Layer 2 of a small transformer language model trained on English Wikipedia (9 layers, counted from 0, width 96).
A neuron's activation on a vector x is GELU(weights . x), where the dot is the dot product.

Input weights of the MLP neurons that the questions are about. A number n stands for n times 0.00098.
n0: 21 93 114 75 100 34 199 -27 -279 -65 28 -162 216 49 2 -55 -57 197 19 90 323 -13 126 157 -41 306 -157 145 82 -79 -158 125 -331 -38 -94 -19 85 -59 -308 301 -39 -116 -81 -160 41 190 -108 75 -156 71 43 20 -209 -54 4 151 -18 -217 -36 365 -148 -13 125 80 -185 96 -169 323 198 -333 -243 -202 115 2 130 -70 47 -147 253 -206 -89 -145 73 83 151 238 373 -170 -71 -19 -181 -16 -132 126 13 -41
n2: -101 8 21 11 -118 32 -124 25 -144 0 -31 96 -237 -9 151 -154 -336 11 31 117 262 195 -48 136 13 -86 113 -60 -137 -84 217 -97 -196 9 -72 -49 36 220 250 -100 61 51 -11 -43 22 -210 -39 -144 63 40 -34 -35 -146 76 -259 101 -121 -174 79 157 -110 -202 170 16 -228 -310 103 -187 152 72 366 -288 -41 -6 -48 378 269 -193 -347 -47 48 -280 84 -7 -374 -31 -31 -52 308 -247 -232 -74 -74 -25 -216 120
n41: 71 -175 -356 14 -149 -281 -177 -44 115 -66 -53 130 -210 59 -187 -3 179 -138 -146 -335 26 -18 -94 -171 68 -141 90 96 24 107 190 141 -45 145 117 2 -53 -343 209 347 194 -3 104 -54 -36 -1 -33 -103 99 -155 -133 210 -170 119 -28 54 -57 26 -137 -178 -66 -115 -147 -279 193 -170 147 -196 -57 72 263 -163 -137 -161 -6 -141 25 -42 311 66 64 -35 -108 -34 -46 -242 -143 -20 150 59 167 85 -40 163 -63 365
n46: -185 -68 194 27 -82 -85 -153 -142 3 -261 134 149 -35 397 -29 31 239 -39 208 -155 41 229 -68 -36 -31 53 128 172 -189 -160 -142 40 85 200 6 12 11 -53 -124 -229 -65 18 140 -112 -87 285 -6 119 118 131 185 23 -88 -29 -74 60 -37 -33 33 -78 130 -82 -89 -173 240 -9 -82 -74 -69 -50 36 -64 225 -269 35 41 97 -129 -252 -54 273 224 11 136 53 -95 -110 -32 97 -161 65 3 -83 -277 157 -65
n72: 274 -90 247 -31 250 77 20 2 40 -396 11 247 4 184 -126 -62 -72 36 302 -67 265 168 91 42 -69 -128 -61 141 87 -166 166 58 93 -74 -144 187 201 0 -161 234 -101 117 -86 175 88 53 -242 -11 -264 -68 -51 96 123 -165 -13 150 -77 -180 -132 -16 -70 63 476 130 -15 149 68 179 194 -237 153 -108 -144 -153 13 -367 -83 90 118 29 75 -145 182 22 39 22 -11 236 25 -121 -302 -177 -178 -234 98 -115
n77: -102 -279 -133 -78 -251 -86 -147 201 225 180 -59 -229 -139 -159 113 179 -178 46 -382 -121 178 123 -73 -12 -79 -183 65 -25 -24 365 -90 -70 25 -91 109 114 -94 -67 345 -285 -29 -157 64 -68 11 -144 213 -12 110 -184 -114 344 34 -234 -161 -110 -56 -185 13 49 -218 31 -70 2 -179 -85 119 -95 -212 2 115 310 -72 -29 8 -325 -5 -124 14 210 130 29 -169 159 -11 163 152 119 -84 -249 -143 155 -200 133 -158 344
n86: 128 235 -249 18 146 -193 -328 -86 -102 -377 -198 -35 -130 284 -9 110 236 204 -167 52 -47 -12 83 271 210 -8 170 357 8 -132 166 313 -62 44 15 4 94 274 -159 57 105 31 42 156 -321 20 -202 -65 -92 63 50 224 -83 -73 114 -15 -43 -375 -38 57 195 -20 -82 -152 -214 54 46 96 200 21 -40 -314 -65 -296 143 -103 146 66 -12 -96 -99 -316 -256 55 106 -193 34 -89 29 -154 31 -33 -35 6 311 -49
n91: -118 43 -103 83 276 -2 13 118 -5 207 97 -149 -160 137 -233 90 -145 -186 -86 -15 -147 -60 92 -173 123 -227 -93 -124 -138 4 -63 305 -28 227 70 -20 69 -20 29 44 -2 233 92 -31 78 99 -76 54 82 -252 -35 -111 -22 54 134 52 -33 74 -49 -185 -73 -68 -140 -191 -399 -66 -244 -72 185 -105 -107 -230 142 92 145 -346 44 45 -158 5 82 -32 -25 -80 -15 -48 140 -65 -203 -160 -92 183 -79 -279 171 -125
n103: -84 106 71 -305 -64 -228 -20 83 169 -74 180 16 -137 -57 146 236 138 -101 75 15 -186 -95 -144 37 88 -118 -84 120 -167 134 -179 -328 302 -93 -162 29 -198 -13 -170 -6 52 -8 -116 -13 -42 -63 241 144 168 -102 52 -83 -30 18 -53 -75 -38 1 166 -89 -70 62 -152 74 14 104 32 164 -180 -14 -114 -29 -125 85 157 175 -78 0 -62 -323 5 -186 -215 107 280 -29 -44 -192 -39 334 93 -205 39 36 -10 -51
n123: 36 -133 -18 130 154 121 95 -102 -69 63 106 -87 -244 -222 254 115 -64 -56 -49 -111 99 -112 -332 -173 138 21 -60 200 -173 312 127 -104 227 -36 -262 6 -156 -43 169 -71 -64 -15 170 143 172 97 -85 24 146 124 134 30 -105 -217 207 -229 -115 -159 -89 -16 99 -181 103 102 -110 -87 -144 -147 -39 16 -105 -121 -40 -43 199 -213 77 27 174 103 -86 16 54 -49 140 138 -170 -8 -125 141 -51 169 -129 129 353 -4
n173: -142 -42 -185 -10 111 46 -6 257 29 158 10 -31 -66 -161 164 240 -32 341 -207 41 27 -112 151 155 206 249 -248 -14 216 123 178 9 -103 361 -240 -183 -162 41 -212 94 -375 277 -260 216 265 15 -132 105 416 -113 -162 53 -262 196 -197 -105 302 381 316 29 159 -4 -88 -50 314 -356 -14 7 33 -88 -276 -50 -14 -69 82 -138 -215 -106 89 -36 -43 72 -149 -8 171 90 225 95 -232 92 156 237 -80 -55 -19 189
n180: -134 -283 -282 -71 -56 -236 48 152 -12 320 -131 -269 124 -127 -315 54 301 -59 -194 -31 1 -35 116 244 21 -328 -194 -81 -127 -87 203 53 -93 3 -169 14 197 75 -289 23 -191 -48 455 117 -308 -95 38 80 234 109 9 59 -209 15 42 187 145 -97 243 -71 14 97 53 139 -82 -124 41 -208 196 248 67 -166 20 -189 -13 38 -148 119 -150 -12 74 -43 -91 -7 156 -78 95 -156 -3 50 193 70 -164 127 -260 135
n201: -94 -142 77 101 89 190 104 -14 69 216 141 35 40 -16 -15 -70 101 81 -123 368 107 6 -91 73 52 -140 -36 130 63 56 -364 -111 -446 35 -97 364 112 -3 -302 1 295 182 121 97 69 125 -243 201 -32 -189 273 -204 248 -2 145 81 -205 -247 -188 327 -132 -8 114 -309 -207 137 -57 -139 -5 -84 238 -34 -182 54 91 -36 -110 -170 151 -95 153 13 159 -281 -159 354 -125 -244 -70 69 -70 -31 18 -75 17 -150
n205: 107 -135 -63 144 8 -154 184 -120 -220 -278 -306 -119 160 -117 -271 94 -93 -145 -8 142 235 33 -86 -51 -10 68 159 68 -5 16 261 -69 -66 -220 2 -98 -194 18 -13 -28 -231 -50 429 -96 22 -104 29 118 178 76 391 -96 -84 -89 139 -146 -83 29 -52 -84 -108 130 344 -226 -73 -18 -1 120 78 -95 169 -167 -8 68 282 40 -131 -121 209 19 60 -244 -164 -96 129 323 -315 189 -40 -144 -407 95 -166 -73 162 280
n222: -54 -65 319 80 363 203 91 -112 -281 1 -105 60 96 -106 118 -143 -337 120 -102 -54 347 -93 -64 65 -159 31 99 -14 -38 -170 97 35 -180 -94 -113 -41 135 -34 120 67 -34 274 -77 69 182 -17 -121 -119 -202 -76 255 -312 -97 165 -68 8 -32 88 25 -260 74 -141 37 -28 -242 -145 222 216 270 -176 264 -267 -232 -204 -256 321 -218 -3 242 23 79 -157 -8 111 -153 -45 -134 243 338 21 -189 -106 -53 236 22 52
n239: -51 136 -238 2 88 -347 88 26 -136 -87 -86 -191 83 -326 14 46 -26 -440 -60 160 132 166 93 -26 277 17 1 90 347 151 6 38 99 112 82 171 6 61 1 -62 108 95 245 76 -103 -11 260 139 250 39 161 -191 -240 59 217 165 -196 -177 286 178 -365 87 -44 60 192 -79 -113 -24 -78 -138 -11 -263 50 -43 50 -32 -127 -69 -45 -60 84 67 99 -22 26 -228 -289 -379 -132 -65 207 -104 -17 64 98 -22
n250: 222 105 -116 -30 -190 -88 231 54 -247 -90 -50 -170 203 -127 -92 -230 -116 74 -70 113 269 -107 -173 92 -8 -35 -111 -48 145 -110 -102 48 80 -85 296 -54 5 -74 33 -196 83 -122 9 28 -225 -22 377 91 275 81 332 -141 -91 -93 48 -213 -139 -379 -281 73 57 118 -65 109 -139 -166 -197 91 109 -8 -213 -49 -127 165 460 134 -149 107 -115 -132 16 342 209 251 26 246 199 50 -64 34 -95 31 195 133 -62 13

Each question shows a token from some text and the vector x that enters the MLP there. A number n stands for n times 0.0086.

"0": 23 278 8 -163 -25 -134 -6 162 67 28 163 37 202 188 -18 -134 -122 138 7 102 -106 -3 69 -161 -104 219 -16 -198 34 41 -34 -9 217 -90 -101 -146 80 -109 60 -142 -95 -47 -104 -30 27 84 78 -158 -115 -93 -62 -57 66 142 36 -8 -31 -167 -7 -23 29 -6 202 61 20 -45 -112 25 58 -116 11 -27 134 -185 -197 88 135 -143 -12 29 -101 48 -14 -118 5 0 -134 70 -85 79 51 4 -23 97 29 28
Which of these neurons fires most? n0

"pha": 30 125 -57 103 -33 -63 -75 -11 -45 -6 9 -91 160 -64 139 -94 3 7 -73 -62 149 141 -191 -216 -83 265 -15 -10 108 53 -83 118 81 20 -10 -10 62 -225 -91 34 -110 -101 96 -14 1 -60 1 -138 -38 -188 -97 17 145 -49 107 -78 100 -101 41 -50 -14 52 -65 213 -6 -25 -31 75 123 200 -39 48 49 118 -67 106 -19 180 -91 -62 -184 17 -32 -121 -196 -200 -143 -100 115 136 -31 -154 -94 -64 -170 96
Which of these neurons fires most? n239

" (": -134 110 -17 87 -132 -78 33 -7 3 0 17 -45 134 52 19 -95 -195 124 73 65 -110 115 -14 -363 138 269 -10 156 72 6 139 -108 14 -111 -37 49 166 7 -147 -205 -70 -10 -18 -110 80 74 -23 23 -13 -57 139 106 114 24 -79 13 -19 -220 -59 66 158 -131 -37 59 104 47 27 24 287 -122 -66 9 24 8 25 -44 -85 -147 27 175 -121 49 -16 -28 -116 65 14 -71 128 61 112 17 162 79 -118 50
Which two neurons fire most, strongest first? n0, n250

" $": -212 -20 -139 126 -108 -215 168 50 -13 147 3 -76 124 -29 48 -16 -14 6 24 110 73 97 -83 -85 15 156 -84 8 78 38 129 -60 22 -166 168 -31 113 -24 -144 1 -38 -58 39 -40 -1 62 58 -171 -79 -96 -63 1 213 10 96 48 -58 -199 77 -9 269 -147 76 -93 165 20 38 96 166 32 62 99 48 -56 -29 190 -119 19 23 124 -91 38 -125 -146 -195 134 -43 17 169 -33 75 20 117 -61 20 29
The three highest activations, in order: n205, n201, n180

"2": 48 149 -81 -95 -28 -281 -33 55 25 -48 158 -15 158 104 -59 -263 -272 110 -56 73 2 108 71 -235 -79 161 -42 -13 17 -41 29 -113 163 -142 -56 63 19 -70 -56 -93 -121 14 -2 -68 58 188 18 -53 -58 -259 -86 197 107 39 68 2 26 -133 38 -210 40 35 104 64 -15 114 -84 197 139 -59 139 43 -11 -60 -50 55 126 26 -85 -54 -109 -78 52 -87 38 -156 -109 34 0 83 105 -23 31 101 46 102
Which of these neurons fires most? n72

"ve": 0 116 156 92 -42 -102 233 55 70 -9 78 62 27 -3 -27 -268 -110 -25 -302 10 86 81 -93 -59 -41 114 -4 161 24 14 -147 27 178 -132 168 -6 -7 146 50 -1 100 -78 150 37 64 23 -86 -180 17 -303 -37 -51 122 100 215 86 -23 -57 26 103 -1 10 148 152 75 2 -26 24 175 125 6 -97 -138 2 -15 -102 64 -23 -82 162 -31 65 1 -244 -159 45 -34 -26 -19 99 34 -35 -70 -66 -15 44
The most active neuron and its activation: n201, at about 2.4

" No": 39 213 36 -14 79 -158 7 22 0 124 -146 -88 -44 -124 11 -154 -40 37 -138 -63 129 111 34 -242 -82 7 -98 45 3 125 -7 -78 199 -160 105 15 139 62 -131 57 -151 83 93 -59 112 182 -46 -142 193 -155 -24 67 185 97 200 46 157 12 -45 90 221 -60 -95 159 57 -52 -10 4 85 182 -1 84 -19 130 -47 18 1 -89 -64 59 48 187 -86 -98 -112 -38 -62 125 82 -21 154 -111 10 1 -16 107
Which of these neurons fires most? n173

"ar": 99 132 65 -25 -92 -4 23 1 229 8 -63 15 156 41 147 -25 -58 96 -82 -132 -17 54 0 -285 -159 34 66 37 95 -98 -111 -46 124 -46 235 -19 54 -102 -45 71 21 73 114 -166 120 -85 28 -10 -251 -106 23 -197 146 -13 271 -145 32 -64 -64 -188 91 36 68 136 142 24 -6 -17 39 124 55 53 -67 5 -106 -73 118 -92 -122 9 -1 159 -205 -201 17 -25 54 -87 4 63 96 -84 41 -42 -105 194
The most active neuron and its activation: n41, at about 0.53

"==": 60 91 -133 132 -138 -142 -28 122 -27 -42 88 -7 154 80 95 -143 -30 40 -155 61 -135 -21 130 -226 -14 132 70 124 -90 -209 146 73 54 -44 -278 129 -31 -58 -173 -67 -5 46 23 -59 -8 29 77 -67 -16 -188 -14 20 61 47 -142 148 69 -195 -53 -11 195 9 -55 21 55 106 134 27 81 -46 -81 -114 153 -102 25 -138 -83 35 -72 -3 -217 109 -9 -52 -122 107 -160 148 110 -16 -66 -113 66 7 -155 37
The most active neuron and its activation: n86, at about 1.6

" P": -24 273 35 86 5 -94 -14 168 14 76 -54 -121 75 -75 -84 -47 -81 101 -51 -1 84 19 -201 -312 79 137 58 144 56 104 56 48 140 -53 77 -94 64 34 92 -52 -104 103 -33 24 133 -30 -22 -24 -90 -56 -9 106 184 9 77 79 129 -160 -144 63 280 -30 88 218 74 -50 -64 -22 59 -30 -103 -73 -65 67 -75 41 -77 -109 -60 261 -71 202 -48 -134 28 -149 -61 -39 135 153 52 -129 56 -31 -119 115
Which of these neurons fires most? n123

".": 22 12 19 176 -24 -42 -36 62 -67 -15 167 -215 224 -83 36 -75 -168 -26 -44 59 10 -202 -4 -32 -71 390 23 -11 -16 -52 116 -77 -41 -57 -35 76 -28 -75 -219 63 -161 -75 35 -87 -79 30 24 -219 -108 -173 -106 27 22 -71 18 123 64 -140 21 24 128 70 143 191 69 155 -24 59 106 50 -70 3 22 -53 -40 -48 -3 72 -58 82 -210 136 -75 -92 -4 190 120 79 121 -76 192 5 5 -8 122 -78
Which of these neurons fires most? n0

"_": -101 139 -51 214 -99 -101 25 85 40 -6 126 -163 193 -8 -68 38 -97 -19 91 -25 -10 187 -12 -281 -78 256 -19 -49 88 50 116 63 21 -13 182 -32 -23 -9 -31 -40 67 -61 64 -56 -35 -79 -19 -20 -3 49 52 -58 160 7 63 -63 114 -189 40 -216 142 -1 10 -13 177 -42 115 170 144 94 190 77 12 -30 -141 157 -20 -16 -66 221 -180 92 -14 -197 -148 -19 -70 -112 146 -63 110 -85 49 47 -1 71
The most active neuron and its activation: n239, at about 0.93

" to": -54 -12 -67 144 15 -247 66 54 -41 -62 58 -29 284 -24 37 -15 -210 13 -1 -27 -198 -13 -37 -39 -76 170 113 -42 -6 -163 87 -96 181 -303 -2 -44 -10 -109 18 45 -6 -53 -5 13 66 19 51 51 6 70 -30 47 119 11 -17 174 -53 -145 -69 69 -55 -240 16 128 -106 89 -97 41 181 42 28 43 10 -30 38 -35 35 -26 5 4 -45 34 -221 -145 -212 56 -116 52 124 102 20 41 195 -88 5 -66
The most active neuron and its activation: n205, at about 1

" at": -146 11 3 70 8 -198 64 18 70 110 -25 -240 116 39 137 -93 -116 77 -55 -42 -216 -91 -32 9 -67 143 31 79 -162 117 65 -131 203 -194 -14 36 28 -89 0 30 -32 -182 -55 -51 79 159 -30 11 61 -125 -22 -64 18 57 90 -42 -54 -60 -8 -109 120 -204 77 68 -97 122 -17 -11 96 71 3 -41 -58 -1 -137 -152 59 -31 51 42 -93 186 -125 66 -309 150 -53 -123 2 3 113 155 76 62 -15 21
Which of these neurons fires most? n123

" \\": -58 25 -116 146 -149 18 84 31 96 -1 97 12 127 41 -82 -59 -28 -56 -126 78 40 78 64 -273 11 271 -31 103 68 116 67 79 259 -59 63 20 36 -130 -96 -194 38 40 -30 -22 112 13 -63 50 -93 -42 -56 30 192 58 176 18 63 -300 -73 -78 195 55 -36 37 27 -2 40 24 283 160 148 -52 -107 88 -33 166 -91 -16 55 238 -25 142 63 -96 -110 -18 -75 58 24 118 -88 -159 -100 -33 -72 6
Which two neurons fire most, strongest first? n250, n201

"bra": -35 266 -131 -105 -62 46 59 76 71 52 82 70 45 -164 17 -291 -216 45 -24 -30 2 42 -207 -144 -58 164 21 69 132 -100 -98 14 40 69 -3 -113 -126 103 127 1 143 -32 79 44 -73 -97 -155 -64 -239 -117 67 22 44 -53 119 42 102 15 -52 77 93 -59 58 237 -50 47 -35 165 -56 -5 15 -54 3 -125 -23 36 37 6 -133 45 -183 30 115 -100 -250 -81 43 -90 47 134 92 -37 -77 16 -212 124
The most active neuron and its activation: n2, at about 2.1

" ==": -33 74 -162 151 -71 -99 -64 96 -139 -75 14 -20 178 3 77 -192 -22 -9 -112 44 -138 -23 97 -244 17 89 80 128 -40 -139 61 58 72 -44 -190 78 -17 -28 -208 -107 -17 -6 67 -79 87 57 56 -14 -76 -159 13 -10 45 19 -113 138 168 -200 -92 49 161 -31 22 26 144 184 84 21 -20 -19 -71 -85 105 -136 -16 -79 -116 17 -124 11 -187 196 58 37 -164 169 -118 67 122 41 -138 -76 139 66 -202 -19
Which of these neurons fires most? n250

" is": -92 -6 -152 62 -80 44 30 82 16 4 98 -49 53 32 -49 -68 -113 -66 -124 -8 -146 78 -4 -97 70 153 93 13 -4 27 -8 58 394 -275 27 40 68 8 -65 -24 69 -22 -83 -36 101 49 23 -22 20 -145 114 96 73 -56 67 249 30 -55 -27 -44 253 -102 54 190 -124 72 18 23 109 31 -45 -38 -31 -117 53 -60 58 57 -28 184 -232 69 -176 -128 -140 126 -14 -82 79 146 -13 -111 23 138 -11 -9
Which of these neurons fires most? n123

",": -40 59 -103 74 -17 -247 -5 99 20 -65 -6 28 173 103 -34 -117 -191 -107 -138 104 -161 -120 0 -225 54 263 147 46 72 -32 -97 -63 1 -272 -38 30 123 -30 -50 28 2 -58 -55 14 -11 169 -22 -122 -79 -188 97 69 86 -31 -171 -20 -70 -189 -147 -25 3 -32 -65 198 89 58 -29 -13 201 13 18 16 41 -74 -141 9 -70 29 -14 160 -110 -51 -209 -43 -109 94 -47 -69 -3 155 95 63 -10 14 -48 6
The most active neuron and its activation: n86, at about 0.59

"\n": -89 67 -130 124 -39 -197 -15 162 -36 -61 96 -31 142 -73 192 -103 -123 -8 -114 92 -275 -72 40 -122 -31 181 7 44 -61 -134 36 134 -44 25 -167 48 124 -26 -76 -60 -39 -19 21 -25 102 108 88 -48 -6 -197 43 123 50 136 -13 -47 -36 -129 -12 25 90 -34 27 -21 72 273 74 114 146 24 -56 -37 -6 -29 -19 2 -172 93 -113 35 -285 53 -22 -31 -85 59 -26 127 155 -96 93 24 178 -96 -93 81
Which of these neurons fires most? n86

" –": -85 80 -82 36 -33 -181 -13 154 -66 -23 147 -137 218 59 -30 -120 -111 18 -124 -15 -198 -173 20 -135 -26 331 151 -77 18 77 126 -61 163 -1 -171 -12 65 -64 -40 23 -61 -59 9 92 136 148 -133 24 32 -85 47 75 209 -131 -144 10 -129 1 -55 -46 57 -7 -103 -20 -44 59 -25 113 274 -63 35 45 135 28 -141 -64 -131 -44 10 39 -94 82 -88 -159 -203 9 -29 29 54 215 33 -22 46 18 3 -25
Which two neurons fire most, strongest first? n173, n222